Layer 3 of a small transformer language model trained on English Wikipedia (10 layers, counted from 0, width 128). Numbers have three digits each and are written without spaces.
A neuron adds its activation times its output weights to the MLP's output. To switch it off is to set its activation to zero at one token and run the rest of the model.

Output weights of the MLP neurons that the questions are about. A number n stands for (n - 500) times 0.00078.
n11: 342445597488480246318372791697603475688539407465369552560357537673496438538550550608442168654524439456639537467411318687626303576286309398729488475678447470590469467382381340290512558448525420458459488311700512589324818365303407456459500341344406595375259338351569283508429398520560428359614624330560630698703337640366652855320606551418610524394450145551601329228309398581556492443483
n22: 642462177520605504593402344605568720377759589583390355912659467214345652416326366496483405387496745383557679410670516343472535449491479398349484279447529509337229637516335656459415504452554663597488520395620677407400597548676424593463298277508742583342425285589435570306418470351379711537508553347861363473504325504685268657574349416610533569469488371415557337508540484404521726467205
n39: 195423551438516574264650611411439245496301360443309468484447318364652331920604378475688543305568689687632798483374322521619434326431206713463375492533389722410360588547338560322728519681654816390422500512540391543576411492431513427475422572469539442655587371451566578532718530383488612312790653305664588356561590546589303562532512555537590724417701601341589254496616551492710496537760
n83: 635530633533480286346773492358565412435587441641475557589463628686496751280237580521313496524536648755393618087476425415643662500371474717488527492610722496398699392599632408488455550464732462508533642306628290578724468236513513342389250472602538683396322583512553673545440346548209544608378483585560512672577725260584592421614500656336287638690400565509431643436396188542680690545412
n102: 479696394624678577449238320390420565432401460436757652655530767570363303504448377452535428230783320500474479294453591345430436504442558572410520586644474631687346565257482521543276335696470373399431562588487618629383550176455827736169350463341429435474467548664538667112453460424774504383492547652621536443284577298496400491459581099500376504488382432290754598429791664544420534572705
n165: 393731496180504380443301224570397396325448725557472338530655334500838295482694473743500252610509611540491531362478388403436547610677647411375479411654416759637593464556491330496469760409464423509660406246504531626617557651342257254478622344598431518206294459574730678412642727666583626158708120504833575521588456625422461617462389427371385606470717605375817336504552479563718281717609
n167: 573405475386481393376472485462642531507291354741508538287288446390405580484376488338373484477333759658466421305625427524364626571616595599626514722470477290504435539284386411523481475411377426391210602373686631478667646648524433470454348600362349350577449102639618672534427520586759415485432416462681315431568238611394422504646382492302470357830279511397523473586474533436353385424384
n183: 568309619363484483698543387590241335500232569643552356606745462303558487491411675323268320595731246418442533617455387690347647259831435496425516421739305509454295652388323533567397469663601449363642440635557435276492283609640526455379302257706699542644556496578600550886606526561766589437579626603520325421409616349449667286600379513354479339348559311609496330614646460617526483396657
n230: 601222612731487441747373809580589343559213462578486482469306769449631500523150616716325648549601459657563450450392550448483214444514439432509414486415423361356659620300477713263307483487303402426600282611509540427345571372244500558655242451452623711868741266406550346419446755429616478624387646415315695401469355509198367523153604472441378392085449335377410532429399544270211636328435
n231: 310400520500679445475439403504594671571593270451552517368337365396466500517453423398683531658471362595605675694371504487447330613522513559844328315325773869446456398431300730640708571525636500638618762422525286583541760292509773310551528516424474352692561334566596643599416627479587373555471694413524437241388408356827808360665462725429429583577316720807429646327317383453583559458466
n237: 420462613601409344582319633834654547457403453495310681917500542561610362571440542500440384554670619242624395615318398329345740505404448363335461606636376272783535677610386352482563699581445777589339452757460387669357676643442353527505509214701567357384566249301422477966458744505383473584714878581344654752695555648392742523623812580477646541703388518533473495294402355375663698582607
n273: 549307400588858685392679685541598585453336456595448429488613686591471327227368655385283620533656437732672433673754436557459603522240378320340384390358437189483352368419605566407646666677262547539508504202726628540361529402500674512348408512536399470316334726554437142425665522475529271470504525400475716584479240428565549496544193336492605637528513409382679550545729593793395424458423
n282: 311540654525635262429473500596354712572325381122359471671690637588385496518345221573513531517728283617470378500314599451344609434322597593309702351214508482551673733283509704650626424512238631360419712299508621363425433479585421513573379243427597311396447401743525308261310460496412562849441526265504671657445780504605421719345555461449525315537591420629256564504616655444593355517522
n291: 317567512403380974416395240492444393530607542400663616532254386467573313521718434557447654664697460688322500724540541336602535400644182613480704407368528461387504603566370682533448470417643575508682578703311679557437317465653554364516481394450601529545629447616593678660485605838253551467588606368697413531764435541687650308605362517459355576375665572251500686619453500641622602585319
n305: 516169582223645496435508402496557537240681631483525299312520693466223533710471533426583461641464443568500342328427533517524491483410361549606457537649272685630570732328264356557565473424743337370557590448130408566417749536803458689647457587749517726554646521460390463665604305708500365500484553556290492554347906467416464479352345588398362682402459407457581512476623316557368475398695
n308: 413322394479373393483482509555361700580505916390615112337747474584479358535509456548556518407479761407449882543479332407455285721433389551616317131572444342679528595323691471483547444671573425320551414113533328589437588658549571399530610479594536280478356331513568766449477513756719571413424216394637440516559615418474726534426487311333423504311679475464513564546820533548513697658226

Each question names a token from some text and the token that comes next. It shows the activations a of the neurons there, in the order above. A number n stands for (n - 500) times 0.037.

Then comes g, the gradient of the next token's log-probability with respect to the MLP's output, scaled to length 1. A neuron's effect is roughly proportional to its activation times (output weights . g). A number n stands for (n - 500) times 0.00081.

"c", then "ol"
a: 501499503499498504500496498623501501500500498496
g: 474510474516588458504442616613553494644286376537430537314472549569673551282370318351490451549515615376488691455515510473612714654678386582590649722560434538390345535431577396678446526669504668633790491467302414447498471490569473425336500782382558520420559491629346414433445470485625571417559422454522501497734497493606773558620534535380422472457411547492602415459292522500616267588651
Switching off which neuron hurts the next token most? n231

"in ", then "the "
a: 502499500502503496493498493505499500499500551502
g: 586516465384357297477534385420498478345546333349488354387513579502557359531446527438239472376520431578629301672410381573456352543724381472329364536547371414473521604550577676474465576260311501422557592421698655480522421394315354455503483540364496308551386404532586569400536444422774759676438360494591568585576609430654441410581423425558428531429549513643373662615388416667506607588396
Which neuron, switched off, raises the next token's probability most? n305

"sp", then "ac"
a: 484503460517489507499514497497790500500503500502
g: 510497557449417453534490668396567740565556444763542680519632332497427719670563498437395485557518537337498575488515510682688536331515341593391492426562508393354404541550405417509380505432527503488177379620240445556414497396463322419369428590530507655498543546422363340636519512380419621658695480555481658489595506268445296547520410700573659519335447359620343503636551465633487583620393
Switching off which neuron hurts the next token most? n237

"e", then "e"
a: 499506497490497500501496499500501498499496499562
g: 512369567522560446524582280458559394485424488281471321434745582597634736439568508698480461362547430413527463564525265515573536541481587749691565443421406493414650605215657411638617512618307523598580502650533466579440466523718392552519398350434390488481641555537647609489439514567518568676578354459261408421384372685531592489448432644660586487546633617671478520403679474609442518622357
Switching off which neuron hurts the next token most? n308

"4", then "–"
a: 501500504446505458499500501500495502499484502507
g: 385489539508439475593568492663466527626343349537580757514416774542671300506555439580506582440410518423572585743460582502474544519412623693278472448530306551496419606499667505612360370507536618393512515414506483666421557551514559609439674489498592198527396419409869591395418570589378760495404481577443570408643491518721316504468527456469674492408443401525428493489753378420432456535436
Switching off which neuron hurts the next token most? n83

"), ", then "where "
a: 496506491499506503499501498505498500512503509500
g: 467582435444430501860419615470515576513609423383431385531765373614363489349544508386529454295407497525485499318589454488416418407626353521580431363598457431488503501426623341484604635456645353541751570476665623337533654671484577725514564438515482451520504538357617625360506269329424650402702554656512379469501348642466331457587479550503553559393410461404722376668388372419573483508658
Which neuron, switched off, raises the next token's probability most? n282

"ild", then "ing "
a: 502497503521499509497499487502501500500496502505
g: 482506501472292450593355518300491427360508603506573377558405540315614527283478403584474828606576456656439699375350308607445492520569306545395552544520607632615571461530590374586617447322634699324596613516752653456668590489477423232399440354647501436489484444239585533520469439410437587497576447493601463457545582497662394496332565557500583335359538459487463681618407422711446504484495
Switching off which neuron hurts the next token most? n83

"his ", then "pro"
a: 501501468497500498584490501502501505498497506503
g: 255486456521530389385500509664448310523330471594501682563581373547420412548476488316605609447292399267457325557279263491680544340564549580340457600332426528375549577525576433549596509385648305736651514425475417476527690334601433347361481362465455498477332479590457675292577575449583400589468592555543437482533356528530468416450434559322263397394432524427376565483511604423336575525304
Switching off which neuron hurts the next token most? n167

"cre", then "te "
a: 500502492501498498501526495503500505504501500545
g: 451598415583655616378502499517419222312657405619635546474472314311330454493609680398465464499439679538558541565623529524311635520336399403671444517628483481308456606762467625495619419625415436517437628376601527594510500588509694475427475366409540400572508449390688593313384618565662727524587479419478560499312691555597509384586571415552708474555500551499246433391576646481498482663351
Switching off which neuron hurts the next token most? n308

"fir", then "m "
a: 498501503505509530493500498503497499498670499484
g: 520488314572496327401513615369430538449604505343498403492454549637547645510608683621472744388542599490538585476508527221679440428287600384422536341483535572485492344462538473611491471578390394668435266674478623411699383460527481408410406651487477550549496545421401571376474328492204498585425541292414441352535557290523528377561439450327746494379713547675469494660440359458483373505690
Which neuron, switched off, raises the next token's probability most? n291

"ar", then "t "
a: 455493507500502502502497502503485473495504505500
g: 537429467255478558314555255402355506502534370621476430641468529505527416570452312501606609382620574376531523490668534620391261485601596548561497457800503304380297490539528493491491591586469390409593351585415491481492467653646520610720568539612676523652418523590340608491308499781311555500580430527372662542628538452652503450672618386534607373478795520569424479487350507427520618506613
Switching off which neuron hurts the next token most? n11

"c", then "urr"
a: 498500500499500504501503499715500502501503500496
g: 449387472344640430361540683820472603536416561411564355586705487497541533668375552514568419473458534299611606522566430509652467680575532798507498477363509276673448420412586716608461417576335524775600467569666531515425682535455500499554568716646469316535461510638474539581430398487654426537612479545480569525628474468432291514377554507470403408366568529710395460509682270577519442561665
Switching off which neuron hurts the next token most? n231

"em", then "son "
a: 496498498498503498509500501484482504490500501499
g: 493473672396436126392564726692422582519446406432701448479476542526499409418480347388543632463467592651474421512532368428602556522417390761429441418407401399465627473379526557543515518579480540443680447551435504334422447417640587388541435352654423403677520420649534685526469406456519756362517515612341281562619351635535250478555495479378387561518447434751656332635339526547523336493533
Which neuron, switched off, raises the next token's probability most? n282

"z", then "ar"
a: 498500497496500502502501500502506525493500500496
g: 505364935558634320650443388516489490664554527350402762400440451579521501636597534403573346512492399477480444544509428420159484386561668579287511451581576495586378539685378476380346540311578536271524707571450359574459422499238672474471496376419647466463445563467439344516391621341601475538498599442475496379605557475463454432522490382389337531519348500440349447674478513535454541609529
Which neuron, switched off, raises the next token's probability most? n273

"air", then ", "
a: 501497499511564502501499495494495504497563499492
g: 548418534627236742442460364526501489553477610460732300468241321386485199549418561411575539517636723606487141630589436632455632428364589491530552522493279470493442552363493609459542576426462434518548548593469535606383610440508397428474490394481515580560482578594612383466629532452433520669722468402637496409564433383406397479496458588477312568455530537657426409414482165594521685422559
Switching off which neuron hurts the next token most? n291

"gr", then "ant "
a: 497500511513503498495504499500500501500500500498
g: 567429175535310447677572701737499464436447373504527461410577515432261692474531590616440768354529405582527313755570532486631529255566578403348626455587385513424607707525551602430512489466413550655537561476464418594574531895618472500524408444459452446475501511198530693473380422617585523487515468536601551516538459423470556564451487446368496592472379451512612302609444427518525339508570
Which neuron, switched off, raises the next token's probability most? n83

"ex", then "as "
a: 528499506497499499509543975502503504500502499498
g: 533461364579509493429546472669482330441340445185625526371404535390595418484516607399514536399375437692577676476465518365570551470597659580571486524576494463394363524610457433453402660306397506419754562502349398646534480445550401607503854559585421781758399539351639351378580441437704480499488487394619415502647451558343438523534612479719654479533411473562546554657428449346449494410677
Switching off which neuron hurts the next token most? n230

"m", then "m"
a: 499500496496447503504503499498504496495492499499
g: 583713469441332426536564464439384518478530530577369625518578620441519479524589409538579706560396266394553576554784181506530583580524532625654484553468492537465348330592496341556583464521421418387193801351358614636383582701615427330464482621498431554529549450496670501533492456373562547633621631574531308462572408505459476698586579602517439587462420532588434573472143377458488587509448
Switching off which neuron hurts the next token most? n102

"Te", then "ch "
a: 497502497500499666498508496491503480502506498523
g: 394439852347499456538693388534465239517435397378389307529551638504601701425514502508535561486437534398516388654575563531759531366402341632516492569559628525513503620443396492449476426597508409361534518529607608543731414789531520351464505493548464585579501474497568506464429579447413506664258473543577635431521395455660278410409496304550653472492678502770476609720482284458422631587487
Which neuron, switched off, raises the next token's probability most? n165

"Cl", then "em"
a: 501499500520503492499510489500499438496506501492
g: 568422658662437393342526405351532540657681694510571518434616541457576462589430399569421425401538504463445521339781448516617449485406469596614506476663458404402749385703512539498502483496603433590623465451520460491576568513504267616386365520479379561431560528534263639444580434495300569537728458540590731501421351605604480491372532474649460474430575476104786301448403536342459642469518
Switching off which neuron hurts the next token most? n83

"er", then "b"
a: 500502500495501499504501500453501503511502480494
g: 624492367466561425337501258316456357423571650553474697472412554609366552580612362477563409465626594721571411369419418465633470612618574473372263541508304468504598480684530538594407624229508397225555498523639295503485613509526579478634609655421646559564512598754404453604488479647356642245470334406390648486463345651660330519509490443398494524424492467489514641458470558535591401434515
Switching off which neuron hurts the next token most? n231

"an ", then "a"
a: 502503465497499502513497501500498502499501499502
g: 581431516537400624505590424493493549586488533466687634508537464438545433271524558572541289400464556595447236594665662490699461582461454465611224586474425394354405668628521549501590540500542517397680652536401379442359398569358535381564469563569523606570609480438414469513621337636577603572151541452473586462387468353558616639459636643333786555607407473603572653692304554419481543618282
Switching off which neuron hurts the next token most? n39

"s", then "old "
a: 504505500490458501500500506501495495501487501499
g: 400683448491436138515535914656564598496537421469334373516258430417398587369440531441593548522669618503436618472103389432517474421448546666562614451489435522547570455496429573471455355560408708362462457426460475539432667381549435420568722566553436485592532444673361399389529583537601372407342363422572569563460412778508534540448450553392618543530641431604565547361451530567556513478601
Switching off which neuron hurts the next token most? n102

"in", then "ia "
a: 498500501499499502502541499502470445500501506496
g: 630569646427442382598410570382479467508631432449568422462569431583353488504321409445524670399596516368560735490529531563656344348537512659477603395506625626571617670352644768482319732580365553675340527388603395594535656581815547459576426414450497484563529516676442652524482417343330621407570453507611518498377498597600381460497612449519471548440597548646314611348556160518411422536592
Switching off which neuron hurts the next token most? n273

"ty ", then "ad"
a: 500504503499499501528503495505505507503503529503
g: 473342515505398601347549744354617373461606554623625457325378513279646641405430531379596768235427674444464737385589244370643447545638391513477485431465498499450634372565482556660418612319569396562247592637558437448376666650231537626472583614514617633580496531464453603578465449485517393438462390535532576461527418493526565523707543558451556397375530635524517447560485563645478570490293
Switching off which neuron hurts the next token most? n167

"t ", then "out "
a: 498501505497503501570504498502503499496501505500
g: 437446623381404510524652528514542494390520458516428760442562528360709537481441405523401644290302834407530434672543215271409579397636280701609460594515285456505508532586512451620346397460656555514503577495647409302448709654503398396483494514617454409539537479368653519435470596555435371266347471533521452519568458471445493395717487450590605392519649436484682581447377480655602464497551
Switching off which neuron hurts the next token most? n167

"by ", then "R"
a: 501501496498509498549502496499501500499502484491
g: 298576593498437549645453926385580619478475592610597703612480318534520436393524283439460591493579623375472611478414807807606588533207627445545687467354548561555472557554465544514354464411705555540409405433386480515466403433666530465484544553540606544360676517416506496541461497432382515595511518538277458546450370515350552509446557369362526541595480433485753441332618453446478491325422
Which neuron, switched off, raises the next token's probability most? n167

"of ", then "K"
a: 503501493498502501545506497506498483499506486498
g: 475513156437476324551430246465553617360338571459628576611471366524247495378437489448472566799551712583545674655651730605264472359283607448533440494577587462448316628527565526586517347596596371503512536503653416428619215451467551546472479508462389448522448455336671423556571479373400528430536581457405448473501487602361490624530618441451594500503386471355665386524642429549519350422633
Which neuron, switched off, raises the next token's probability most? n273

"Ch", then "ampion"
a: 506496500503502504498500501498502490496491503501
g: 402542481570320406579376264563594412417414490657437423423376617440640585437416650504465578478444638503475462422441615550317604568591484549507220545626278686525564575460533495540432359414298584562555313501698341421405524687274379524417561565455528458504610538632532672453572355652484801431463431432565678500394627667560398598452509447450541359694542424496387477464578494434566246543788
Switching off which neuron hurts the next token most? n273

"| ", then "Con"
a: 498498510501502502496517496503496500484453508499
g: 620566400619497622395458470414550306447587424475360664553630721500153497654373457515460609405481653587575377631546495617591544546460520407518622607583425441453457526420383638492384419489554186470508464531617424680350125253551523588671456546439512544426593503789510616645408489361485423605622410439600435586496488691553580555424502459474532402533286543614518537452440506447415732445386
Which neuron, switched off, raises the next token's probability most? n291

"use ", then "on "
a: 500504498499498501586498497503497500497495497502
g: 749462497540584626566540815364548651402581489381589668419498350431402437364558332589388433415507519506516521414458435403472613344666552754394498351499631472632575363434496507399526471497518325491614505546391565619458593476508377500509753606432389499441436390268584502469561413528538279355376478366488369528311444374624167443508585519514487513552541533255490473256380462474422472614257
Switching off which neuron hurts the next token most? n167

"serv", then "er "
a: 489502500500499498502500511499473497500525500391
g: 454583427513468647445542633364449292355517596519392584608306622387349582657500647487540736520535567376361740699320332437526482594600483386681441479563583535515392332534479467566348547608400723369694606507565328348547432383402444592465472373482472594524532436550566557457458408366518405455390458375509160547500534463734447463244610464473530574552569569630405562434209384553552581605519
Switching off which neuron hurts the next token most? n291

"\n", then "The "
a: 505501500495500501501500490497501497377501503499
g: 433537570498511220582346593280497370536636531488436373544443643418569738460430481422313633536627378545547471666546579567300479353656586410380557484391488555400474543647478619552754447317576253467505529433697333638490331648472462562518560363507484339650501503676538498459583607393487468337544383593504390592573706620525511514588412591460621318536718620399414323596411349572369527504673
Which neuron, switched off, raises the next token's probability most? n282

"o", then "in"
a: 501501498498505499502501501520508482499501501496
g: 522428768534569367364478732723568647487473559557610517571420493547493370512437533424470500525628617681372349419593602389503431615617465486550334483452491434531498578620402371515321483445535545566265460499536479532457676614457315548331419521418436768271307520483565171541464466285548284473633437430446414518505730705617461665386517500520304588439396395413620580457637376474460631529547
Switching off which neuron hurts the next token most? n237

"and ", then "sh"
a: 500502496501503503534504500505500500483507503501
g: 486559513385473400443470374485521631579615495680530365592369398554357502479530434435405302610278672661642607605441418697368601392510347307322393355601391442630509359484524554343583474503581730685483769482495352361493352470397556229660499364476401422504445523798559555397462557462439264729486636534412434449524563513419633482538456609431508382537494558495545545445305444489534320591474
Switching off which neuron hurts the next token most? n167

"our", then "th"
a: 467501497493498503496551499499500499500491492499
g: 426447259612487553281548380306531574501369439349334502552703443450455604577449676609500423610468578450456554601332539127417545499615419519718363297729301465426440489593442444498631521562688484532465519394464511510684404734469202460423612356386537428512597424385587500432517534433515533328625443497513506527610663464520748581651493392512517369455554565508454480664368478489597441365370
Switching off which neuron hurts the next token most? n183

".", then "\n"
a: 499501507500502501494497499490502499222501503496
g: 396493256538642480463533212507475568440342670643548702564486431471390359369502341571354414651492752662587314451536388636596529574437497506448483671333721524502523571439530535475314469496470383508408323625500440631648417432474509513514588626501623488454677447385508554609370411545230286294403582413582569432496454550780705572285614604492442606476431492455540544548455618502620425391557
Switching off which neuron hurts the next token most? n282

"al", then "ter "
a: 497502500499500500502496501532505497497501499500
g: 636338624503301692719651525340514405504517666496536426542108743422481585446360485603459693500433452523364404595305528272607501417383587460591613440447425381430621642709444505451365686459393525524677465508256506633508583438431496404458519424466602570592551453457679606468508564639429498395358403701547513503431593651514537550590586471537697523402426473417686464513588453316515406424648
Which neuron, switched off, raises the next token's probability most? n231

"\n", then "- "
a: 500502512497502503504503499503499498483501502498
g: 680462659531380468921544494572484532601546539454531470411432446477400467478491582487626556395351779380507535454463332425560339531715565531529552497673637584638762341488433476571531633648471511411518440640338727563460575605588685798606422617573574432604542424531560561547394478522544473538539416418710449486309375442450378649565578518443624663516402508451689609684622446619454587641474
Switching off which neuron hurts the next token most? n282

". ", then "S"
a: 502501501499507501510501500503498499487503499500
g: 628472627283438611568515929576435457417533365754581487465264555426564416521505484452544530581345568365468768660447468402258509551474408762617591660486600459450585392625459486640406314661623616430626548528472567594564443507557392621535498568632470371594498495606457507420431474353472487290550582544534315489469540540453174394651544632377641448469563555492490611480558499508445663417497
Switching off which neuron hurts the next token most? n282